Layer 13 of a small transformer language model trained on English Wikipedia (19 layers, counted from 0, width 64). Numbers have three digits each and are written without spaces.
A neuron's activation on a vector x is SiLU(gate . x) times (in . x), where the dot is the dot product.

Input weights of the MLP neurons that the questions are about. A number n stands for (n - 500) times 0.0022.
n6 gate: 369378427417792405574319412253597612354591040631495397313266408648610716434473424666507706408464392544509625591557555716404504668465250524665561512360328522274612694576566475710462491698218505
n7 gate: 554478544345665493285418685849322364449473462437304633520666429369415823687494292455512297214503464441150544578553608673458336520434448485395676577359605476642395668336488379591615399333523285
n13 gate: 412527487421454390263471440567698416553644327244356468445541521486470477534755451357393562453472486504398506351665360236427548297556443452459403813382597481361658382703572493656433212576536242
n16 gate: 398569254633432717477534520652432356454528488321556731655657278418717418300490434530388588531362451455177415637473534376625558465732241364424165389470460655395565817557706475443451454424493462
n23 gate: 688366417783632382637638651387337505404614452479646637574477244536580366711672737416529621170281492486311625492504428524638553854383423500109808332445594658767764357379562584299597555670479701
n28 gate: 457292304286336557556540408351385442499716724612705493440415440441780443473800493380765513339597705530411357423543051497759381386565574381387470600486354635596525408586414645634205281465343488
n35 gate: 835468517504328346241651412650314632786795362344442556730612466610385601372479433599423530537460431472418408361369685657313605607337514660399729197590457474518776619506349333335522505551530767
n38 gate: 369287683598488293509628618512559456589531431408602474314529494504478394595266485392483683333625626701406446517483528921389691521443537642420290424440603190410349252155660645314614479512364451
n60 gate: 309441399665228476377663489569129502716767384552483797671346493564530400598735502470774736248535475617298539621634439539779563465724563270174433379425518459535414719399678397390615485342464416
n62 gate: 582528414350611542818461536468611500627305382305628421476257364732679344501386581341512488559124528617662325561826167535391639374380620566403578680411531442582439298463661539563587472472450534
n68 gate: 676512394523505518677474387481480337552443561565390431241544293477444658444650325368919443451630414548590597582757460521262579487681277360601472711549461495403341539466368487263506565622317428
n71 gate: 458403315387409473430547461504484658450477621633812847485554613197438574514937508613618348482590658349363563556500548406127486495473524400503446406701391497454432584197567530386383392727502750
n73 gate: 848592480379709523225669166246605609645694595476650438557220443586416718586458233506505444520600557373419498704616337485669356522479548453584491565723532153535401510686353229580392455499521540
n85 gate: 596497330457075546743574204332386270228471733507724563628582497543450493407456622358734512207385413534546708375510293339456635697737414466538517432427519463402537516502627326400308403741661645
n97 gate: 430427282662221270300501234840647707598435579135546523404660386365495414453613619591576492590542871372645394598659445486434612607370467497524583647471497429647290489574508262529469460444655561
n103 gate: 263457450562616489205536541821459403790500495343425355651290386509371674571667362322551563153472631623241456402463683695573594477457481495459543440285784578422652643173301641424726438672334581
n107 gate: 458401569718249362273596368556508309371554460694460826475589609528469659533579503504492311673497675203608648314358583593290543694675537738419457387611365632469561578270647446378607560648391548
n117 gate: 312557331377502615355687667477380380603581497407755484325548502355586590474504268401606381337435339529516683502614526541261563365483551594572334538725445266334645462469465429566331352289694408
n118 gate: 391675421325309553565503664424376550537480635572447297407667456631632701540635407824568503431430764510666421689481623542433656791521431562542560459490540404489683483527413559772395475481646165
n128 gate: 490422461386345535336352532718401614291272405354553497314473506510339379507477259891514540356518464774483672435500411655300589382522318295326376278521649476816515572732579590803509367548565333
n131 gate: 572683443410596464592431658490646577493529580608579703476473663620470684603451565260341608671756266217528569466518479713460315381586753440474669570648506487884570545264462620497251376633244484
n136 gate: 607556475462389715262369669572586612371565632588692370540444473545397523594384428436468248382663530433167466452473367487666480743443474775475481556719541505577464440420643349553523728470428593
n151 gate: 337561632498518366377242667557558582379568635236518489582361459484443551745648557336469504507447439270579512410693630482578582331362656348315783459668498469546425368457500502655607670317601551
n153 gate: 526346380579305481631630531281612503638607465535474586260416275691366484195610666219563401554620457331351469360638425606495456710565504606474881343382587287783792541780552367416249282696603429
n155 gate: 327513447426790420516732531610568428396716101495465537576401809455593483523692282445292324442565627331572607449705308332504555614708353418483583685257537432598497650400396578508575398370557570
n163 gate: 349750485443516322198381488434389751512305447537813629500391370425459358652191493634548298419323664473459455761407372457585376484407608537508507672467339299369658263475552488371467728569183720
n166 gate: 681419523418488587516494155520503510578584431426649614653325635306545748481383636528511509460533433602465698408332149663426357512822382507411427677315476705462397478547577307520534518471305590
n169 gate: 820608616555543444314675359641357463795313655338467612756525413455313405620480280500490626469517651487326407561626748508550732400577676577350570573455589293482740564371394492648474567682484536
n172 gate: 298374547518428344467666508393514294295215630694678382458456612653577521513373538403425336491411568651439574663376345663667369483612482338362445232557564504498793388669460378618306421504412439
n177 gate: 669551393587537745533320617454485499470460277538224724563362689597465281735695623611596662353521345532544454734470555536584599686634407527511453486599662339346519537516624616235415544474518676
n178 gate: 460487296278546448363483331569326545640529696597503716374357533350770495833366726553463287334477780439590523419413322649539385545634724461358526602332523625647344449561514437376304444530618540
n188 gate: 608724484479310627429389459588442350557562452621488280525661425366368480476305681372767713421221584486426506655418503529671531609577425458377551690446441400287635485315763310289440599620330467
n6 in: 617486635704569750381765850483529450474557541388253288495681397728324292679546614497401523687383317439657502605294519343395517518424679450403412633503536491790668348299486585419389550603349568
n7 in: 694396482492537467477282666718533469602404576391416288498436573466414406461380161634382528154594504390366736739370706515473581390555742543510511929677435212536174559466553394537696496418501643
n13 in: 634339401394563584421486404409507668514553552492721578503503524286415396185378610501736403478430543400439509337610584531369525534473518493291351402506761613635920614554581561592835571360523589
n16 in: 216606205372639497308507480534503474629221575441498483330535399517542486757608604551392496440524744418667522367701503432583319368250244222601494399516622534358560410535421640552750539622539432
n23 in: 439295288323602300733451199372399520516574576543479512271496413399794265824938718620340369530402470520357617800417763492572628668426636701225600493290389725380538468610507546496623471543383567
n28 in: 611721414491425578460355459639569529649588422337532502579344585404313413504570407386430765699607524477522606438560528220546464497658375797483522219311329445680466580525663441729478525385575259
n35 in: 479493481506332540457595557788359662609616408359582396725374407410550601567304300428373484481295381681505401474281784863632547338313456801556555546458563331335536404451613285457557428657613591
n38 in: 459652370461319412514608093507586599298527536384574385566519630688500499678474442684480402420643340507551660207227496364258682483451447751301634594531768548449528396477322293571532607830435496
n60 in: 416402256300151359154745517454576734357412243505199347335297602508389337511397654502560407569798753506522538387613437327518581380531344638316602544453753354411472557626473591692564518444555438
n62 in: 343463527542675543659443546836505676510451530350401539526600675355405455641504298398559522577588285498514516481661666616675743527253697809665625521650556483419551435551283505439442696761363444
n68 in: 549694386501487543414439581329400422368572325697611455349502518224458606421526338601612691499565512548623438554808341562416644549598420616481497410612400445239559378376533509401489410415426462
n71 in: 533628479477656443518536324420321466590562585463569526527383445253314609490524474344656406524367503470397739377379363562565436451420363409485604676360603551665216489228102467343472247776600752
n73 in: 376372794349471694419474749643305397475630463638377572428473530669713479454402476595273579270360513642218619496249584563509439287436566819462581448496378190364773674549490217374206392531435377
n85 in: 574342494436402458204563525544312691359379659287239365617657903399634689416448336489474700359616293275332190469339538617349790494552632522598466500705400612514427390390403853763492690532360551
n97 in: 573618488463703434534335466545482590504485611716487343459340480234370592407437513429517686499371685243605792548382618353324339512688285367369393508335410471663456684515619465637305462633665695
n103 in: 627298448339484568420582410469509592585446644552761555484516556539362743743970726429575688451230749393597493550532542347493360529649588254699534647465614634629438304063506681176447404634457765
n107 in: 552628529400591514232433354332612589498509517438707581515440207390369572523517296769571443453547414492777409553577623404515597278489408285605161454259539428549639446317279470548309347561360325
n117 in: 337415333283305515437582798604476561543435248288404651382411530153550724447504368372512369413346414488785339318543326548356347220688610508666598551686529343524523437495560416687381407457567416
n118 in: 530694640663493526411691337703571329736850358188591685544534388618659331518604455497626593519371740584263473348608628338632329346453726594233582514563381493462287596415488583611480596244234712
n128 in: 647463588462519325223631493186587603387497291528541448368512781624304487511333429867195483277401418346269586402716232560473293461520151511377519496347536599633540306426386448452381659629409443
n131 in: 491539256298487707615152618229475399560540652457336678556580658450643591477597408582484628459654408612525598937508488609526585282365523422573497313479361424372276680275519470475418672321243461
n136 in: 474510318341501726493410516434376508273532532534727432362598570504431437565415577761490506496441439456270509719582383632518543348364324789364598322780642568780716506728688467374481449479585233
n151 in: 497668607227489489416443523540628595405433440482579574599425589548570561560533443400335459490572623347394608590517372469461344706491416328604445612372476655623416510909475506774623364556638733
n153 in: 506365555341166462647612537457754340581328517584600505321753530626613465216499530145588441577697427475279506370585403654443702446355488698348761352222668562557713631571357440578483216545542321
n155 in: 516454549475503590260619411499515379619598442585374699626515282425718860594223348379463655424608351429651253307568589560386386357414705564204762373225375435303401415539036404542486731549429357
n163 in: 593356374345409594264768753423257737477465792555542268577540659283530508530260432532451299451490671371720432427443414632555519512540332575448069706413547626393570472622557502686385422680101485
n166 in: 370448731800387659661490272658467262541537506489570673551614487486453426483408469503517775501498654391612523292468388508485572613584536516457571167936432486289479622503524335243376650209396350
n169 in: 916324552485422603490641501860184446764505380439637672537628279267742493342459438624712326603301461684493338508304530461750511494692483644572433692454713737551328521231464513611639548508772337
n172 in: 664442514609367246576362611842522605838631430605394536811630373624530564422552564317442595442558675540551848547505600440445599611586305489450702725510474629476333406530459626561478605643296624
n177 in: 503353618408534415375719354310511289521526695569644487403504656498409531458748475630559336694762736599444426311474650616458512283383804524422517370618272659573534727309563492455421456524389357
n178 in: 533433097427613609635523373511522485319605337626555557316421573119706507638548613372667500511398522573793425453504171435653341613635335705581560450314315466476512417561591464650355487488457409
n188 in: 461510501383499831509432757604773734613285630181459591652428565757578687831501482327436404259660442613401484423587700541312455458622380395854289581733572555492535595471530696475269373380472454

Each question shows a token from some text and the vector x that enters the MLP there. A number n stands for (n - 500) times 0.0059.

"s": 522467490609552578675492549562619578684472551371475579649607576489594431456416521375568639354477379508573427448405528267384524459282535509424409472510316856554420230589491538535453321474705558
Which of these neurons fires most? n62

"pe": 413546583748609451493478630488568577617548415405455547512443330580389459493555570428606422340727480592595363486413701283459533413531681510484530375541376660553337478564261461590448408614484666
Which neuron fires most, and how strongly? n136, at about 1.1

" army": 575595426543540645512575372541622574567527364516446364636772545605414472477305565482592385578555541498501461459428640236637627348489651589562531506552441590552312318493387516597412488305394529
Which neuron fires most, and how strongly? n169, at about 0.76

" or": 387471467490374431584580489508538564574563499546562397541727395634646376470504487546433439404466512558522347471578700284355485389470495572406521432408382599503216560579281483413449373217538538
Which neuron fires most, and how strongly? n118, at about 2.6

"$$": 633389408424467628532524503569600639658557539508469401420510619505695586595504730371464622508649430571483532544535478405368206377588583651490557434442358632541238381691400568488478392395396494
Which three neurons fire most, strongest first? n178, n28, n131

"of": 523472612428665625673459425485593567615379547409523565603538736602441395460397634537608549550545443401502550619355706236393481424577674561574403418487331498504335364429561505442242393475486535
Which neuron fires most, and how strongly? n131, at about 4.3

" ": 543592431513454513462509347500370486564617468499496365546467430284588397501529858617650416517623457464383527482582656340360555308496500545609210409473331625457373402653382424545379494403539466
Which of these neurons fires most? n28

" fourth": 476495649549530511751608363401530396631404564555613397635691667463380529650429698582538544496648388571437334418555624284473490243576397477529533470410412520529376364539473608565581491395567439
Which of these neurons fires most? n73

"ed": 517500536512608524411692406588335499563471541622579387542674579479458435500446528763584551538690497623345443320438611437528425364547529566571507441335416634556333421484518534532373459200556540
Which neuron fires most, and how strongly? n169, at about 1.2

" and": 398454467432508417599583434548441681446487412640489485558695477644615504437491492565456471314525459591561331444471701363395493550474466566323344427443383483517325463614270541405418437213546623
Which of these neurons fires most? n155

"ative": 500493672492518512548485352607684614468435514516549421515609497589402494475480674690410512609547490552385396385529690292560463414549405559510629432534433572485352415587411658466448267208438482
Which of these neurons fires most? n163

"le": 557516484567488712508394421455488540554487356436397618685383510653364439415706609636646547379621572568571439531324491345572449329639544486455384449256381438634435441458310480421435290481496661
Which three neurons fire most, strongest first? n28, n103, n71

" a": 420400584493519607588484493541421598428460428653535414760598568575512415573501605513442471489506426498403258370677560194468504328534480491534502499421391536511417329656374534540506445327738665
Which of these neurons fires most? n151

"^{": 552461481637647595469530614493481440515431689469324357533438685479631669418378651435282479529511524487483640506601654427556368357360335719422477485433368634528429351582263370556540406444399499
Which of these neurons fires most? n172

"go": 499558641417634605496522412630556574502579384527423551574582370516506546437341596589580423544406679469552451483341799192601469386464603536649400401487420532558395390546597475564430339321413563
Which neuron fires most, and how strongly? n128, at about 0.89

" R": 475399775395569530433377402484518580565432524579444445384550633274586575524517730375575518546549511475514486586499678111506453516353653450449388459421393702542358569651372493551480449515425484
Which two neurons fire most, strongest first? n151, n35

" it": 477637428497608570545504327461342469550420486551475381702611623523631408447480625575421583422723500599562425552610511180436390494635724612565394520402362477461419424469373425553422552390568640
Which of these neurons fires most? n155

"ification": 599467504520587672559558362569626605541405494494489374601609514691472640524395651678443553684648630499413481429454656252423473523633523658545630460538564610549364342575476630509372409303486469
Which of these neurons fires most? n118

"\n": 480319390590486731504487515580352613426270526489611364756448509474454307510322735331467452417624465442488511560648657476406459560518449484535340391437283540536406403576426562509490529401376592
Which neuron fires most, and how strongly? n163, at about 3.6

"^": 424441496624572450572452572556647616553371641492342427577533563443693618458422652446324454478447552623511536512529662368526281301360412657416390379512404847691496425525401489454531340421408493
Which two neurons fire most, strongest first? n172, n16

"-": 491428612536430461375383356501464546667473368616359516755515454397491502350584647596482496536533695482585433540461650431392536365360452456504183486471408702704253384502565571450477347498509474
Which three neurons fire most, strongest first? n97, n107, n71

"})": 582414462489522597641500466559687702500347583568566448617557624502626570569160549267503494564529611539429390443434676437468332366557606491524499331597466596534448370594277593605457517357453594
Which of these neurons fires most? n172

",": 405421495508482613455581395413307491496513476662471288577583643449609450494424641499668452471739510494567481488416597479485685508609551566481442433502398571428396333619509497416400241279416701
Which neuron fires most, and how strongly? n85, at about 3.8

"N": 442307538632614552679444533487557525488533451521500452652471676359446511463248638403551735500678434439569577561536692205499469451503395587447376494457424626535593353494235545575463445543457426
Which of these neurons fires most? n6

"ter": 558504580414532588500520438553585580570508557438454643526503559483493579370315543539501422514398590531594330646277777256551606427414607528610412373399466674570357497408630488520391349301388405
Which neuron fires most, and how strongly? n128, at about 0.84

" in": 487495464588504615433418425537340615405455498696506358375582466473338381401474727453632482430603406446493442382502620398362489243462543516572417484456348537559299495432368419445286403264556528
Which of these neurons fires most? n71

" any": 402409690508360607510514401560474429550429566627552342717590579651534455552479584475482449465571329477387343492577564323558553351539623458516556424381351603633299305593353504566499375276631470
Which two neurons fire most, strongest first? n151, n28

"1": 550451406647667380594448470389599502413460572558543592669583542323492648497415665352420475667448499672426558448390831352466504266408441507515437337450491747474538332464419546506459356463530593
Which of these neurons fires most? n71

"ing": 627544582436798320502579485558492456508505643401619333546582571651480473596518636587523537534602553658559361484356651267482540486625588576566559535418354613502453525547466540461438447217355477
Which neuron fires most, and how strongly? n117, at about 0.9

"ment": 642676486518636617452564365484525593582525449544496375577660546576503565516382605605608497655686528487508456492430683273543556522457561603562625418486557637443306418390447541573367384213406478
Which neuron fires most, and how strongly? n118, at about 2.3

" equivalent": 622421483564617526622634337475491476514558542430582339552606562662498470561450714626578598516598375554363328397541578213469435335440553560560570416474473553439261360622340598428453429321466439
Which of these neurons fires most? n117

"2": 583469462571515372728459397479545504427483499434549508496522480409441731568273770400384551592518622672452466453520799296550461319398352618606413364493483640436558448509411505437485456383430515
Which of these neurons fires most? n7

"yl": 596414607445612491576342575477794712563578423474553618514377526490513478422405550508500482426537380494372280423382647315512570292550567592399545381531428567569329646678288523676466430522546474
Which of these neurons fires most? n151

" has": 349669461443516556508445422630332564544423594527552333510615663559609544587394642634562487397505411602453448520613466325468335447668646703528360382421360520629415314616497386508421453306543575
Which three neurons fire most, strongest first? n178, n28, n136

" forces": 455606392431513786492530382489615643650531371559473332644695500637480505440353492550580481536615488592431491371398616334521551430507644621600550503507388625642381316407520519539344545311433544
Which of these neurons fires most? n188

"ie": 429447641393607397628403407519527510591596331525476663630475625780457320644428622619561567346395490617470422587314644499514488361429654707538613444473463542550403763608375453550453399520398543
Which of these neurons fires most? n35

"do": 451497440508667526518551565384692519442599431428491515589582591512523479515436641380385442454351585591509503534250736231501435241549448525463497301373459727402419426408339604598583416571479485
Which three neurons fire most, strongest first? n103, n16, n155

"k": 389511605611684403658561508494603641396530461462501489549575678517586534564289695501457559512522508556376511502347768210385488450401412431620371433383380600630507365534322514511593391557371495
Which of these neurons fires most? n6

" terms": 520459387489632574638481308427487458656481536459416259706723674596446503516486646469472601540664558568556350387425574341440416432606543495548520543499412462472461337516327513476403531223424470
Which of these neurons fires most? n166

"log": 689427501396805586404523477586579648561272541478703522567591431647443560556396647581519488548478642544469332587379542283580436328417565461510466373542474748647358495584401633565535427443434456
Which neuron fires most, and how strongly? n169, at about 2